Layer 2 of a small transformer language model trained on English Wikipedia (9 layers, counted from 0, width 64).
A neuron's activation on a vector x is squared ReLU(weights . x), where the dot is the dot product.

Input weights of the MLP neurons that the questions are about. A number n stands for (n - 128) times 0.0075.
n0: 57, 122, 146, 103, 139, 87, 140, 138, 102, 99, 120, 176, 139, 117, 158, 140, 123, 125, 129, 154, 93, 183, 189, 118, 178, 119, 125, 126, 65, 71, 124, 100, 88, 154, 147, 84, 158, 122, 69, 118, 147, 171, 161, 129, 133, 116, 167, 143, 143, 109, 159, 122, 103, 153, 106, 147, 137, 129, 189, 148, 140, 107, 162, 108
n25: 140, 164, 138, 145, 154, 103, 132, 126, 157, 103, 200, 150, 120, 161, 139, 128, 174, 141, 100, 142, 132, 220, 124, 83, 118, 150, 115, 127, 126, 129, 171, 124, 116, 128, 140, 85, 89, 94, 121, 90, 64, 131, 164, 82, 176, 101, 134, 91, 134, 138, 91, 99, 144, 140, 77, 98, 178, 134, 141, 114, 126, 174, 143, 156
n34: 123, 148, 133, 126, 166, 129, 96, 183, 87, 137, 123, 116, 130, 74, 87, 108, 126, 133, 110, 77, 130, 144, 121, 184, 161, 101, 153, 157, 143, 128, 142, 141, 114, 122, 141, 148, 95, 76, 90, 179, 92, 99, 128, 104, 87, 93, 129, 161, 158, 132, 115, 114, 84, 148, 111, 168, 159, 159, 150, 152, 172, 153, 90, 108
n37: 152, 96, 109, 159, 182, 135, 143, 135, 93, 86, 156, 183, 175, 144, 121, 149, 133, 131, 148, 114, 43, 147, 139, 172, 95, 96, 128, 119, 137, 115, 212, 141, 65, 93, 78, 131, 94, 145, 92, 121, 115, 108, 119, 83, 148, 118, 201, 121, 157, 138, 117, 137, 122, 124, 73, 95, 96, 114, 152, 116, 100, 177, 136, 111
n40: 156, 64, 127, 183, 91, 126, 111, 140, 92, 185, 155, 183, 100, 151, 148, 132, 108, 76, 130, 115, 96, 137, 116, 166, 105, 138, 113, 107, 130, 149, 121, 120, 97, 140, 67, 135, 79, 124, 135, 116, 90, 70, 172, 157, 131, 133, 133, 197, 89, 169, 161, 150, 131, 165, 118, 103, 107, 153, 139, 81, 114, 141, 191, 130
n42: 116, 145, 176, 145, 85, 142, 96, 124, 94, 135, 119, 127, 161, 74, 145, 200, 128, 80, 83, 91, 131, 119, 190, 118, 129, 163, 113, 125, 142, 111, 127, 144, 137, 127, 128, 98, 98, 122, 92, 130, 142, 132, 85, 90, 154, 139, 148, 138, 60, 109, 142, 157, 112, 166, 92, 158, 165, 112, 123, 124, 171, 93, 132, 142
n60: 122, 127, 133, 126, 169, 147, 111, 151, 106, 100, 109, 101, 155, 129, 128, 137, 128, 73, 137, 107, 80, 159, 91, 169, 95, 64, 160, 142, 104, 71, 106, 182, 116, 86, 126, 129, 105, 61, 144, 124, 160, 126, 166, 114, 138, 81, 130, 204, 169, 167, 152, 104, 86, 173, 112, 137, 137, 152, 137, 118, 145, 141, 187, 101
n70: 145, 132, 178, 166, 101, 121, 129, 115, 112, 107, 103, 130, 152, 176, 98, 117, 162, 122, 120, 119, 109, 119, 139, 117, 112, 74, 169, 128, 141, 116, 142, 187, 137, 101, 166, 144, 116, 67, 68, 89, 172, 129, 181, 56, 167, 105, 118, 179, 84, 129, 98, 106, 97, 134, 152, 124, 131, 139, 150, 125, 84, 150, 120, 171
n86: 116, 62, 162, 181, 84, 153, 124, 161, 111, 162, 133, 124, 161, 118, 140, 107, 135, 44, 130, 128, 78, 96, 149, 171, 100, 144, 163, 108, 131, 106, 167, 147, 91, 104, 101, 65, 132, 167, 141, 126, 110, 122, 138, 155, 132, 124, 110, 139, 140, 139, 131, 129, 151, 88, 145, 105, 111, 145, 142, 96, 118, 184, 95, 121
n96: 120, 119, 111, 133, 104, 134, 101, 115, 85, 62, 126, 127, 103, 159, 147, 144, 106, 136, 119, 128, 95, 216, 173, 164, 133, 121, 100, 136, 103, 135, 137, 148, 109, 57, 76, 155, 94, 131, 120, 124, 93, 126, 159, 82, 161, 121, 171, 148, 137, 153, 115, 160, 121, 145, 113, 124, 184, 158, 121, 174, 103, 180, 122, 135
n111: 122, 115, 142, 150, 130, 112, 103, 149, 47, 144, 162, 184, 108, 144, 134, 119, 114, 130, 99, 124, 112, 113, 131, 109, 114, 125, 109, 80, 55, 81, 138, 145, 133, 92, 73, 156, 149, 119, 148, 98, 123, 95, 134, 71, 176, 62, 144, 168, 139, 92, 136, 185, 154, 134, 114, 188, 156, 180, 183, 113, 166, 134, 118, 135
n117: 114, 100, 124, 102, 171, 192, 113, 157, 144, 109, 81, 129, 155, 84, 139, 139, 91, 80, 76, 140, 95, 110, 120, 134, 126, 126, 160, 106, 169, 117, 147, 179, 100, 93, 78, 92, 109, 137, 155, 169, 136, 58, 170, 56, 153, 67, 190, 152, 110, 212, 117, 144, 148, 150, 137, 131, 169, 144, 152, 131, 149, 142, 80, 144
n121: 116, 162, 126, 123, 119, 117, 176, 153, 34, 179, 127, 162, 165, 88, 123, 105, 162, 130, 109, 113, 139, 168, 103, 109, 137, 82, 135, 149, 143, 114, 180, 129, 116, 55, 145, 113, 104, 96, 128, 146, 136, 122, 161, 107, 105, 132, 151, 118, 155, 166, 152, 87, 115, 138, 112, 94, 129, 169, 145, 165, 145, 152, 184, 132
n135: 82, 115, 167, 120, 169, 157, 162, 138, 127, 126, 92, 141, 106, 117, 162, 144, 140, 96, 71, 137, 75, 122, 124, 124, 132, 147, 160, 103, 129, 136, 103, 107, 123, 144, 130, 121, 125, 133, 123, 122, 98, 104, 126, 124, 102, 80, 194, 200, 115, 133, 101, 146, 99, 162, 180, 74, 129, 159, 155, 172, 112, 168, 89, 159
n152: 60, 135, 119, 123, 125, 110, 115, 154, 131, 132, 83, 105, 94, 68, 157, 135, 174, 144, 103, 111, 80, 129, 171, 150, 123, 141, 172, 116, 100, 117, 130, 179, 96, 63, 145, 109, 122, 143, 127, 144, 137, 171, 90, 80, 166, 95, 179, 218, 127, 109, 98, 113, 134, 167, 72, 133, 195, 123, 158, 189, 146, 141, 164, 172
n162: 138, 113, 203, 140, 100, 132, 161, 163, 84, 164, 105, 134, 171, 87, 122, 146, 158, 104, 118, 71, 155, 135, 102, 95, 101, 110, 107, 144, 132, 131, 155, 133, 136, 69, 81, 114, 106, 93, 57, 159, 159, 138, 145, 140, 153, 137, 108, 179, 123, 128, 166, 208, 131, 98, 127, 159, 98, 144, 112, 114, 97, 137, 178, 137
n166: 128, 88, 166, 161, 88, 121, 119, 141, 142, 175, 142, 158, 122, 133, 109, 111, 138, 129, 50, 59, 98, 160, 132, 129, 42, 104, 108, 145, 141, 156, 102, 145, 137, 124, 127, 82, 127, 39, 123, 76, 148, 148, 184, 139, 148, 128, 128, 166, 116, 136, 113, 188, 129, 146, 130, 139, 179, 134, 134, 170, 104, 151, 171, 108
n177: 152, 147, 236, 161, 144, 167, 120, 143, 91, 97, 111, 114, 169, 96, 73, 115, 104, 144, 142, 32, 93, 108, 198, 191, 136, 134, 132, 104, 115, 102, 151, 129, 136, 83, 163, 60, 72, 87, 127, 116, 112, 136, 147, 140, 166, 88, 142, 148, 109, 122, 113, 152, 110, 101, 107, 209, 89, 125, 171, 80, 185, 169, 111, 130
n186: 136, 146, 82, 122, 124, 123, 155, 171, 114, 157, 172, 137, 105, 121, 100, 182, 107, 149, 105, 105, 126, 92, 183, 130, 116, 118, 169, 59, 115, 131, 127, 96, 146, 150, 135, 137, 111, 132, 85, 120, 70, 124, 109, 129, 150, 56, 142, 124, 100, 178, 113, 183, 108, 81, 148, 161, 163, 193, 129, 187, 158, 110, 77, 89
n195: 142, 131, 113, 133, 87, 122, 132, 151, 148, 113, 114, 138, 116, 113, 136, 135, 117, 107, 138, 125, 100, 92, 137, 128, 131, 147, 155, 143, 134, 134, 160, 154, 123, 156, 82, 62, 66, 171, 132, 140, 113, 96, 97, 108, 213, 134, 116, 106, 97, 129, 160, 133, 99, 159, 101, 114, 87, 156, 130, 147, 166, 191, 165, 120
n203: 90, 135, 219, 82, 107, 102, 188, 133, 132, 97, 85, 191, 47, 165, 149, 123, 151, 80, 104, 51, 72, 167, 146, 206, 181, 139, 169, 132, 125, 84, 153, 162, 132, 120, 125, 138, 52, 71, 114, 125, 114, 160, 185, 84, 225, 73, 131, 107, 168, 104, 150, 176, 196, 105, 138, 103, 139, 153, 245, 147, 66, 104, 73, 121
n207: 135, 82, 170, 184, 115, 119, 84, 133, 123, 104, 110, 165, 185, 88, 55, 149, 158, 104, 130, 153, 141, 110, 146, 157, 127, 136, 126, 104, 177, 104, 215, 139, 104, 79, 172, 120, 77, 99, 123, 145, 148, 170, 121, 139, 128, 122, 99, 142, 129, 113, 145, 125, 83, 154, 139, 127, 106, 169, 127, 155, 138, 85, 160, 109
n210: 60, 128, 195, 183, 152, 120, 102, 101, 161, 149, 140, 144, 127, 145, 82, 142, 154, 124, 105, 59, 177, 105, 135, 100, 127, 126, 140, 117, 132, 136, 122, 148, 130, 176, 167, 112, 134, 107, 66, 90, 98, 157, 126, 129, 139, 63, 198, 148, 78, 163, 100, 126, 144, 57, 78, 188, 111, 120, 137, 109, 108, 129, 142, 150
n215: 106, 127, 154, 163, 141, 106, 121, 192, 120, 110, 119, 147, 136, 140, 84, 112, 164, 147, 78, 148, 138, 153, 113, 90, 133, 97, 92, 124, 108, 158, 142, 168, 138, 94, 162, 121, 119, 139, 151, 131, 146, 157, 107, 60, 146, 87, 106, 205, 121, 136, 67, 163, 154, 151, 85, 151, 126, 92, 248, 139, 127, 120, 137, 117
n229: 116, 161, 185, 136, 93, 122, 70, 119, 106, 134, 126, 87, 135, 121, 146, 122, 139, 88, 144, 59, 128, 143, 131, 125, 81, 96, 161, 147, 156, 157, 138, 140, 110, 95, 131, 99, 118, 105, 102, 157, 115, 163, 155, 115, 127, 135, 122, 114, 71, 173, 137, 112, 172, 156, 157, 152, 108, 83, 148, 158, 166, 142, 156, 153
n242: 137, 113, 163, 135, 110, 118, 123, 152, 80, 145, 61, 140, 86, 110, 142, 171, 193, 120, 118, 103, 132, 198, 147, 90, 156, 109, 114, 99, 114, 130, 109, 178, 131, 100, 144, 118, 110, 136, 137, 118, 116, 161, 199, 44, 131, 130, 156, 158, 130, 132, 83, 142, 77, 137, 137, 146, 183, 130, 145, 167, 109, 144, 105, 91

Each question shows a token from some text and the vector x that enters the MLP there. A number n stands for (n - 128) times 0.033.

"v": 137, 107, 162, 145, 88, 114, 109, 123, 118, 139, 142, 99, 91, 94, 122, 73, 103, 152, 128, 140, 174, 92, 136, 113, 177, 91, 86, 108, 89, 157, 129, 162, 197, 102, 159, 148, 185, 196, 118, 112, 149, 172, 125, 83, 107, 73, 127, 121, 150, 97, 133, 154, 159, 149, 84, 133, 106, 107, 94, 157, 141, 160, 145, 146
The most active neuron and its activation: n215, at about 14

"n": 119, 140, 119, 143, 93, 114, 130, 136, 131, 181, 141, 103, 86, 92, 167, 120, 110, 124, 112, 84, 150, 134, 103, 118, 153, 105, 132, 171, 156, 148, 154, 147, 187, 112, 155, 171, 156, 110, 134, 162, 199, 116, 150, 97, 20, 164, 86, 128, 136, 101, 126, 116, 132, 112, 108, 117, 124, 129, 62, 155, 161, 94, 140, 118
The most active neuron and its activation: n121, at about 10

";": 128, 108, 144, 122, 116, 123, 149, 120, 147, 126, 140, 152, 134, 121, 158, 108, 102, 93, 146, 152, 124, 108, 123, 166, 127, 162, 48, 203, 167, 101, 101, 60, 138, 136, 132, 131, 130, 99, 135, 119, 186, 133, 87, 115, 54, 196, 133, 144, 173, 129, 148, 92, 53, 146, 110, 151, 118, 125, 109, 153, 147, 112, 137, 140
The most active neuron and its activation: n207, at about 2.5

"e": 169, 174, 118, 157, 182, 141, 144, 96, 154, 92, 135, 100, 63, 153, 122, 100, 140, 158, 134, 171, 141, 141, 146, 102, 133, 112, 108, 121, 151, 113, 120, 125, 119, 142, 87, 134, 151, 170, 170, 127, 156, 120, 138, 124, 118, 197, 134, 95, 168, 67, 73, 112, 134, 169, 116, 113, 142, 89, 88, 146, 113, 127, 53, 81
Which two neurons fire most, strongest first? n25, n242

" on": 148, 134, 107, 66, 139, 138, 151, 118, 179, 68, 83, 93, 146, 80, 122, 58, 120, 118, 147, 183, 129, 82, 79, 135, 143, 148, 124, 176, 129, 102, 120, 152, 154, 100, 135, 132, 115, 141, 167, 190, 192, 123, 131, 118, 111, 113, 136, 130, 112, 183, 107, 128, 151, 139, 132, 122, 128, 119, 71, 136, 180, 107, 116, 159
The most active neuron and its activation: n117, at about 30

" ": 110, 136, 103, 141, 124, 135, 101, 144, 185, 71, 99, 162, 95, 165, 110, 124, 127, 176, 138, 118, 157, 97, 70, 146, 165, 162, 115, 102, 111, 135, 111, 146, 159, 153, 147, 139, 142, 169, 180, 174, 133, 148, 117, 68, 88, 194, 124, 121, 123, 105, 147, 155, 126, 139, 133, 72, 93, 54, 100, 123, 152, 114, 101, 117
The most active neuron and its activation: n215, at about 1.4

"al": 166, 128, 91, 56, 122, 181, 130, 95, 139, 117, 189, 122, 136, 137, 164, 139, 101, 174, 179, 169, 134, 133, 103, 90, 112, 85, 61, 173, 73, 144, 146, 175, 110, 134, 121, 155, 164, 147, 164, 178, 150, 148, 132, 117, 124, 86, 112, 101, 141, 145, 121, 125, 121, 139, 108, 97, 112, 103, 98, 108, 100, 113, 157, 97
The most active neuron and its activation: n37, at about 1

" p": 183, 125, 153, 149, 124, 148, 174, 118, 138, 148, 81, 107, 165, 152, 77, 99, 122, 153, 166, 125, 86, 55, 103, 169, 111, 131, 85, 101, 114, 113, 166, 108, 203, 124, 139, 173, 139, 126, 104, 104, 143, 101, 104, 172, 121, 157, 124, 122, 96, 104, 106, 163, 121, 122, 140, 169, 102, 68, 91, 154, 160, 123, 117, 154
The most active neuron and its activation: n177, at about 18

"0": 113, 162, 137, 153, 140, 169, 86, 113, 159, 138, 103, 127, 103, 99, 124, 135, 136, 144, 141, 118, 88, 100, 113, 131, 137, 147, 80, 123, 130, 160, 119, 97, 168, 153, 155, 150, 189, 185, 155, 142, 133, 119, 82, 103, 100, 183, 107, 130, 115, 146, 127, 89, 116, 140, 154, 65, 192, 106, 81, 72, 125, 61, 160, 161
The neuron with the highest activation: n42

"st": 166, 169, 115, 133, 168, 135, 103, 157, 98, 148, 95, 101, 150, 110, 102, 70, 134, 163, 138, 137, 141, 102, 109, 146, 137, 120, 60, 192, 156, 146, 141, 132, 151, 99, 163, 129, 141, 142, 125, 138, 128, 130, 110, 183, 88, 134, 41, 117, 171, 162, 114, 97, 66, 112, 127, 168, 88, 155, 128, 132, 161, 121, 87, 113
The neuron with the highest activation: n34

"a": 122, 118, 98, 118, 91, 108, 142, 119, 186, 110, 123, 123, 116, 126, 126, 87, 143, 145, 180, 192, 111, 106, 160, 54, 174, 106, 153, 158, 85, 141, 110, 142, 130, 171, 133, 102, 143, 184, 153, 158, 123, 131, 124, 119, 104, 177, 161, 121, 120, 138, 91, 104, 187, 190, 132, 98, 112, 83, 96, 107, 122, 104, 125, 79
The most active neuron and its activation: n195, at about 1.4

" f": 160, 165, 105, 127, 110, 174, 133, 112, 156, 77, 144, 93, 141, 149, 121, 116, 110, 129, 131, 108, 141, 80, 93, 142, 156, 78, 161, 159, 128, 173, 123, 99, 199, 137, 153, 102, 130, 121, 119, 126, 133, 102, 136, 169, 85, 160, 154, 136, 89, 90, 97, 169, 137, 110, 139, 135, 71, 129, 53, 124, 158, 122, 107, 204
The three highest activations, in order: n177, n229, n210

"ar": 165, 198, 102, 134, 113, 145, 104, 90, 146, 136, 159, 70, 111, 144, 104, 98, 77, 166, 166, 171, 76, 92, 180, 109, 122, 143, 129, 122, 109, 144, 130, 106, 189, 142, 175, 129, 136, 125, 143, 141, 138, 90, 106, 160, 155, 156, 140, 132, 139, 154, 136, 90, 133, 140, 148, 108, 89, 138, 73, 147, 99, 69, 135, 76
The most active neuron and its activation: n186, at about 2.1

" I": 122, 124, 70, 145, 177, 170, 158, 90, 155, 130, 113, 99, 106, 145, 130, 92, 95, 139, 128, 138, 112, 108, 63, 120, 170, 119, 131, 191, 144, 154, 113, 129, 169, 153, 133, 174, 106, 125, 105, 180, 74, 137, 135, 166, 113, 151, 142, 125, 126, 128, 57, 91, 134, 125, 117, 153, 165, 154, 46, 119, 119, 96, 150, 144
The neuron with the highest activation: n34

"i": 125, 119, 102, 114, 169, 92, 92, 117, 212, 111, 127, 135, 125, 72, 124, 134, 141, 129, 161, 160, 144, 105, 146, 132, 163, 134, 118, 143, 128, 106, 89, 62, 126, 134, 132, 169, 177, 174, 182, 159, 125, 131, 159, 157, 83, 152, 145, 143, 170, 67, 130, 93, 123, 178, 120, 96, 104, 92, 97, 115, 98, 80, 126, 126
The neuron with the highest activation: n0

" e": 175, 120, 155, 125, 142, 139, 190, 115, 92, 55, 115, 128, 156, 146, 99, 102, 143, 179, 137, 115, 90, 157, 111, 143, 123, 145, 99, 121, 147, 109, 140, 105, 183, 158, 114, 154, 125, 143, 137, 111, 147, 157, 128, 145, 117, 167, 124, 102, 158, 51, 115, 152, 140, 93, 134, 160, 100, 99, 78, 140, 167, 37, 115, 123
The neuron with the highest activation: n177

"o": 128, 162, 149, 155, 129, 96, 158, 117, 189, 128, 137, 74, 120, 99, 113, 110, 129, 149, 114, 137, 145, 102, 160, 102, 147, 125, 107, 164, 105, 145, 117, 118, 110, 155, 107, 139, 147, 133, 211, 114, 144, 119, 200, 99, 85, 186, 115, 150, 157, 120, 106, 136, 108, 181, 123, 130, 141, 55, 52, 122, 107, 97, 114, 101
The most active neuron and its activation: n242, at about 1.6

"he": 130, 152, 95, 128, 122, 111, 132, 105, 119, 150, 151, 96, 119, 127, 142, 107, 146, 107, 144, 81, 141, 153, 121, 115, 147, 134, 134, 179, 151, 152, 131, 96, 237, 173, 130, 129, 73, 110, 166, 109, 113, 156, 143, 150, 109, 116, 104, 157, 106, 98, 58, 150, 163, 160, 148, 138, 145, 87, 47, 111, 112, 85, 154, 139
The three highest activations, in order: n166, n229, n25

"b": 120, 160, 128, 121, 105, 109, 88, 112, 151, 103, 134, 63, 168, 132, 103, 125, 93, 119, 191, 146, 74, 129, 104, 164, 137, 155, 113, 116, 117, 158, 123, 110, 150, 144, 112, 114, 149, 109, 168, 179, 156, 131, 172, 156, 61, 214, 105, 97, 161, 77, 103, 138, 151, 113, 135, 143, 110, 147, 67, 109, 143, 124, 158, 123
Which two neurons fire most, strongest first? n229, n86

"h": 154, 132, 103, 170, 131, 156, 129, 82, 99, 145, 175, 120, 180, 134, 138, 118, 105, 132, 170, 131, 105, 119, 130, 105, 109, 130, 147, 160, 135, 172, 129, 78, 174, 130, 116, 142, 119, 197, 105, 135, 119, 112, 117, 138, 87, 231, 101, 76, 157, 114, 107, 95, 151, 136, 111, 89, 118, 134, 55, 108, 98, 143, 144, 109
The three highest activations, in order: n37, n86, n40

" Ch": 133, 107, 117, 152, 147, 146, 168, 109, 127, 126, 130, 96, 131, 128, 96, 90, 121, 218, 136, 129, 89, 106, 93, 136, 74, 117, 135, 153, 102, 104, 120, 73, 182, 159, 166, 136, 181, 156, 124, 105, 152, 130, 89, 189, 147, 180, 149, 122, 188, 93, 106, 141, 135, 99, 97, 150, 124, 115, 65, 117, 148, 118, 106, 117
The neuron with the highest activation: n177

"y": 174, 139, 93, 126, 117, 163, 147, 124, 155, 153, 150, 61, 133, 143, 156, 151, 73, 113, 176, 184, 115, 105, 130, 101, 128, 149, 157, 175, 153, 127, 154, 97, 137, 129, 139, 90, 108, 134, 147, 137, 102, 140, 168, 87, 35, 200, 86, 121, 140, 125, 116, 136, 110, 107, 131, 125, 99, 120, 91, 110, 92, 99, 161, 150
The neuron with the highest activation: n86

" The": 118, 122, 100, 184, 170, 144, 104, 122, 120, 119, 164, 128, 137, 122, 104, 85, 120, 190, 137, 164, 119, 76, 134, 155, 80, 124, 114, 199, 112, 111, 78, 153, 143, 147, 118, 177, 123, 148, 167, 148, 134, 117, 139, 172, 108, 191, 117, 163, 95, 134, 103, 126, 83, 87, 122, 117, 120, 148, 41, 131, 126, 111, 122, 106
The neuron with the highest activation: n40

" were": 167, 123, 95, 123, 113, 128, 149, 169, 145, 116, 113, 125, 147, 102, 115, 75, 184, 77, 163, 153, 178, 140, 109, 74, 133, 166, 151, 178, 168, 134, 68, 131, 152, 113, 117, 152, 103, 139, 136, 83, 171, 120, 128, 122, 125, 168, 89, 124, 58, 131, 145, 151, 84, 136, 135, 112, 136, 72, 87, 159, 105, 142, 114, 167
The most active neuron and its activation: n70, at about 3

" W": 113, 130, 105, 158, 104, 93, 187, 100, 117, 151, 141, 107, 98, 111, 108, 59, 137, 171, 123, 123, 117, 123, 118, 77, 117, 133, 104, 110, 126, 156, 138, 116, 190, 198, 133, 163, 99, 114, 118, 98, 142, 158, 119, 194, 136, 144, 108, 123, 160, 151, 122, 171, 129, 84, 85, 145, 136, 89, 62, 141, 148, 164, 116, 180
The three highest activations, in order: n210, n166, n186

",": 114, 110, 116, 134, 117, 134, 130, 147, 155, 135, 124, 135, 147, 109, 144, 100, 97, 71, 131, 83, 188, 109, 138, 128, 98, 103, 103, 181, 117, 102, 104, 91, 190, 175, 130, 182, 126, 146, 170, 120, 182, 86, 125, 92, 95, 191, 155, 128, 129, 67, 125, 111, 150, 153, 150, 176, 123, 81, 77, 145, 145, 115, 112, 147
The most active neuron and its activation: n42, at about 2.9

" the": 151, 94, 111, 137, 160, 136, 82, 132, 117, 104, 193, 132, 167, 112, 91, 77, 110, 171, 140, 149, 128, 107, 139, 156, 84, 136, 116, 200, 92, 133, 83, 157, 171, 113, 116, 172, 139, 170, 170, 150, 135, 119, 146, 144, 111, 205, 123, 149, 87, 111, 111, 136, 100, 100, 117, 115, 116, 120, 61, 89, 143, 97, 127, 130
The neuron with the highest activation: n40

"as": 137, 106, 118, 143, 74, 120, 131, 74, 129, 173, 134, 97, 130, 175, 179, 108, 121, 115, 165, 123, 142, 122, 163, 104, 161, 144, 117, 161, 153, 160, 152, 152, 93, 148, 130, 121, 153, 164, 112, 169, 174, 94, 134, 184, 101, 135, 116, 152, 139, 163, 142, 98, 134, 80, 156, 79, 115, 69, 62, 109, 85, 100, 111, 83
Which two neurons fire most, strongest first? n86, n40

"ber": 137, 129, 69, 66, 123, 139, 122, 92, 124, 156, 131, 125, 140, 119, 112, 83, 107, 193, 128, 184, 128, 121, 55, 111, 145, 144, 117, 101, 124, 84, 92, 96, 184, 78, 137, 181, 162, 140, 143, 152, 125, 122, 175, 128, 104, 106, 100, 95, 136, 131, 113, 153, 154, 157, 140, 165, 156, 109, 109, 185, 160, 114, 114, 166
The most active neuron and its activation: n111, at about 2.6

" T": 115, 144, 123, 150, 153, 119, 168, 82, 127, 171, 114, 124, 116, 109, 149, 104, 96, 163, 156, 135, 73, 99, 56, 136, 154, 124, 104, 116, 107, 152, 110, 120, 182, 190, 102, 169, 97, 114, 118, 155, 137, 139, 70, 189, 105, 188, 139, 105, 153, 150, 105, 167, 90, 108, 106, 150, 140, 110, 74, 121, 145, 158, 98, 146
The neuron with the highest activation: n34

"re": 141, 167, 123, 129, 100, 119, 160, 102, 148, 109, 170, 115, 119, 106, 125, 143, 159, 108, 171, 104, 211, 97, 85, 104, 126, 102, 133, 177, 177, 151, 124, 141, 226, 140, 136, 141, 114, 100, 144, 112, 117, 146, 144, 100, 92, 117, 79, 124, 141, 107, 96, 132, 162, 156, 161, 133, 98, 73, 89, 139, 121, 69, 114, 123
The neuron with the highest activation: n229

" P": 135, 100, 124, 153, 132, 178, 174, 121, 189, 130, 88, 63, 130, 131, 110, 95, 101, 163, 173, 160, 94, 78, 87, 166, 124, 131, 114, 75, 92, 102, 142, 93, 193, 160, 134, 185, 160, 152, 135, 105, 144, 138, 111, 159, 115, 143, 111, 105, 96, 143, 88, 159, 132, 108, 103, 161, 134, 102, 79, 149, 143, 133, 124, 143
The neuron with the highest activation: n186

" by": 146, 84, 72, 112, 140, 121, 157, 129, 167, 101, 89, 102, 104, 150, 151, 133, 134, 71, 158, 160, 144, 95, 153, 146, 108, 116, 123, 199, 140, 109, 109, 127, 150, 126, 138, 116, 138, 181, 194, 172, 161, 129, 110, 131, 120, 130, 180, 167, 111, 140, 89, 81, 89, 125, 123, 97, 125, 104, 56, 153, 171, 97, 106, 131
Which two neurons fire most, strongest first? n117, n152

"in": 133, 133, 124, 61, 106, 113, 137, 108, 230, 140, 108, 102, 151, 179, 148, 142, 66, 143, 153, 158, 116, 78, 101, 107, 126, 145, 106, 133, 137, 120, 105, 130, 162, 99, 87, 136, 132, 169, 149, 141, 127, 155, 143, 143, 135, 171, 101, 105, 152, 82, 156, 86, 172, 133, 157, 85, 98, 153, 115, 138, 129, 76, 166, 104
The most active neuron and its activation: n195, at about 1.1

"on": 138, 115, 120, 97, 114, 121, 105, 139, 225, 187, 178, 98, 114, 130, 199, 146, 78, 143, 138, 150, 121, 68, 115, 91, 101, 152, 122, 163, 171, 121, 113, 131, 132, 159, 79, 123, 142, 114, 144, 143, 111, 137, 172, 83, 118, 160, 101, 106, 122, 136, 95, 158, 158, 108, 167, 144, 108, 114, 67, 129, 131, 102, 108, 117
The most active neuron and its activation: n117, at about 1.1

" of": 162, 128, 84, 91, 157, 148, 195, 135, 130, 92, 87, 93, 120, 123, 178, 92, 104, 107, 149, 139, 160, 116, 110, 134, 59, 124, 103, 200, 126, 108, 123, 133, 113, 131, 130, 114, 101, 212, 136, 161, 168, 147, 129, 171, 120, 184, 123, 125, 153, 154, 114, 58, 115, 129, 119, 106, 122, 132, 113, 144, 144, 113, 91, 104
The neuron with the highest activation: n195

"c": 130, 136, 89, 99, 160, 101, 114, 80, 152, 103, 101, 107, 101, 96, 145, 139, 112, 167, 124, 103, 117, 95, 167, 171, 146, 128, 101, 119, 83, 132, 112, 121, 184, 123, 172, 160, 190, 136, 142, 106, 162, 206, 144, 154, 123, 143, 79, 127, 167, 93, 152, 87, 140, 131, 84, 87, 121, 133, 109, 179, 118, 89, 127, 173
The most active neuron and its activation: n152, at about 7.2

"ing": 213, 169, 101, 117, 113, 134, 101, 105, 159, 86, 90, 104, 117, 140, 188, 92, 114, 158, 172, 99, 120, 152, 90, 108, 191, 125, 71, 194, 107, 74, 88, 136, 169, 89, 132, 134, 122, 171, 133, 106, 137, 108, 157, 146, 144, 153, 99, 129, 159, 138, 141, 119, 92, 113, 135, 100, 151, 137, 109, 114, 149, 119, 144, 117
The most active neuron and its activation: n96, at about 3.2

" D": 150, 128, 139, 163, 147, 124, 164, 116, 166, 175, 130, 97, 126, 135, 151, 94, 126, 162, 157, 136, 124, 76, 53, 121, 135, 50, 121, 105, 147, 166, 130, 118, 147, 171, 151, 134, 161, 132, 184, 106, 138, 129, 90, 141, 138, 151, 157, 59, 94, 145, 113, 130, 139, 97, 85, 110, 127, 128, 40, 126, 143, 157, 135, 105
The neuron with the highest activation: n210

"2": 134, 158, 131, 105, 124, 206, 107, 113, 181, 131, 126, 121, 118, 51, 121, 110, 103, 134, 139, 64, 110, 67, 114, 142, 147, 132, 128, 148, 149, 139, 134, 134, 145, 114, 158, 127, 180, 165, 190, 116, 147, 107, 107, 134, 84, 173, 136, 95, 129, 146, 119, 121, 86, 163, 153, 102, 141, 142, 61, 84, 174, 100, 136, 134
The most active neuron and its activation: n117, at about 2.2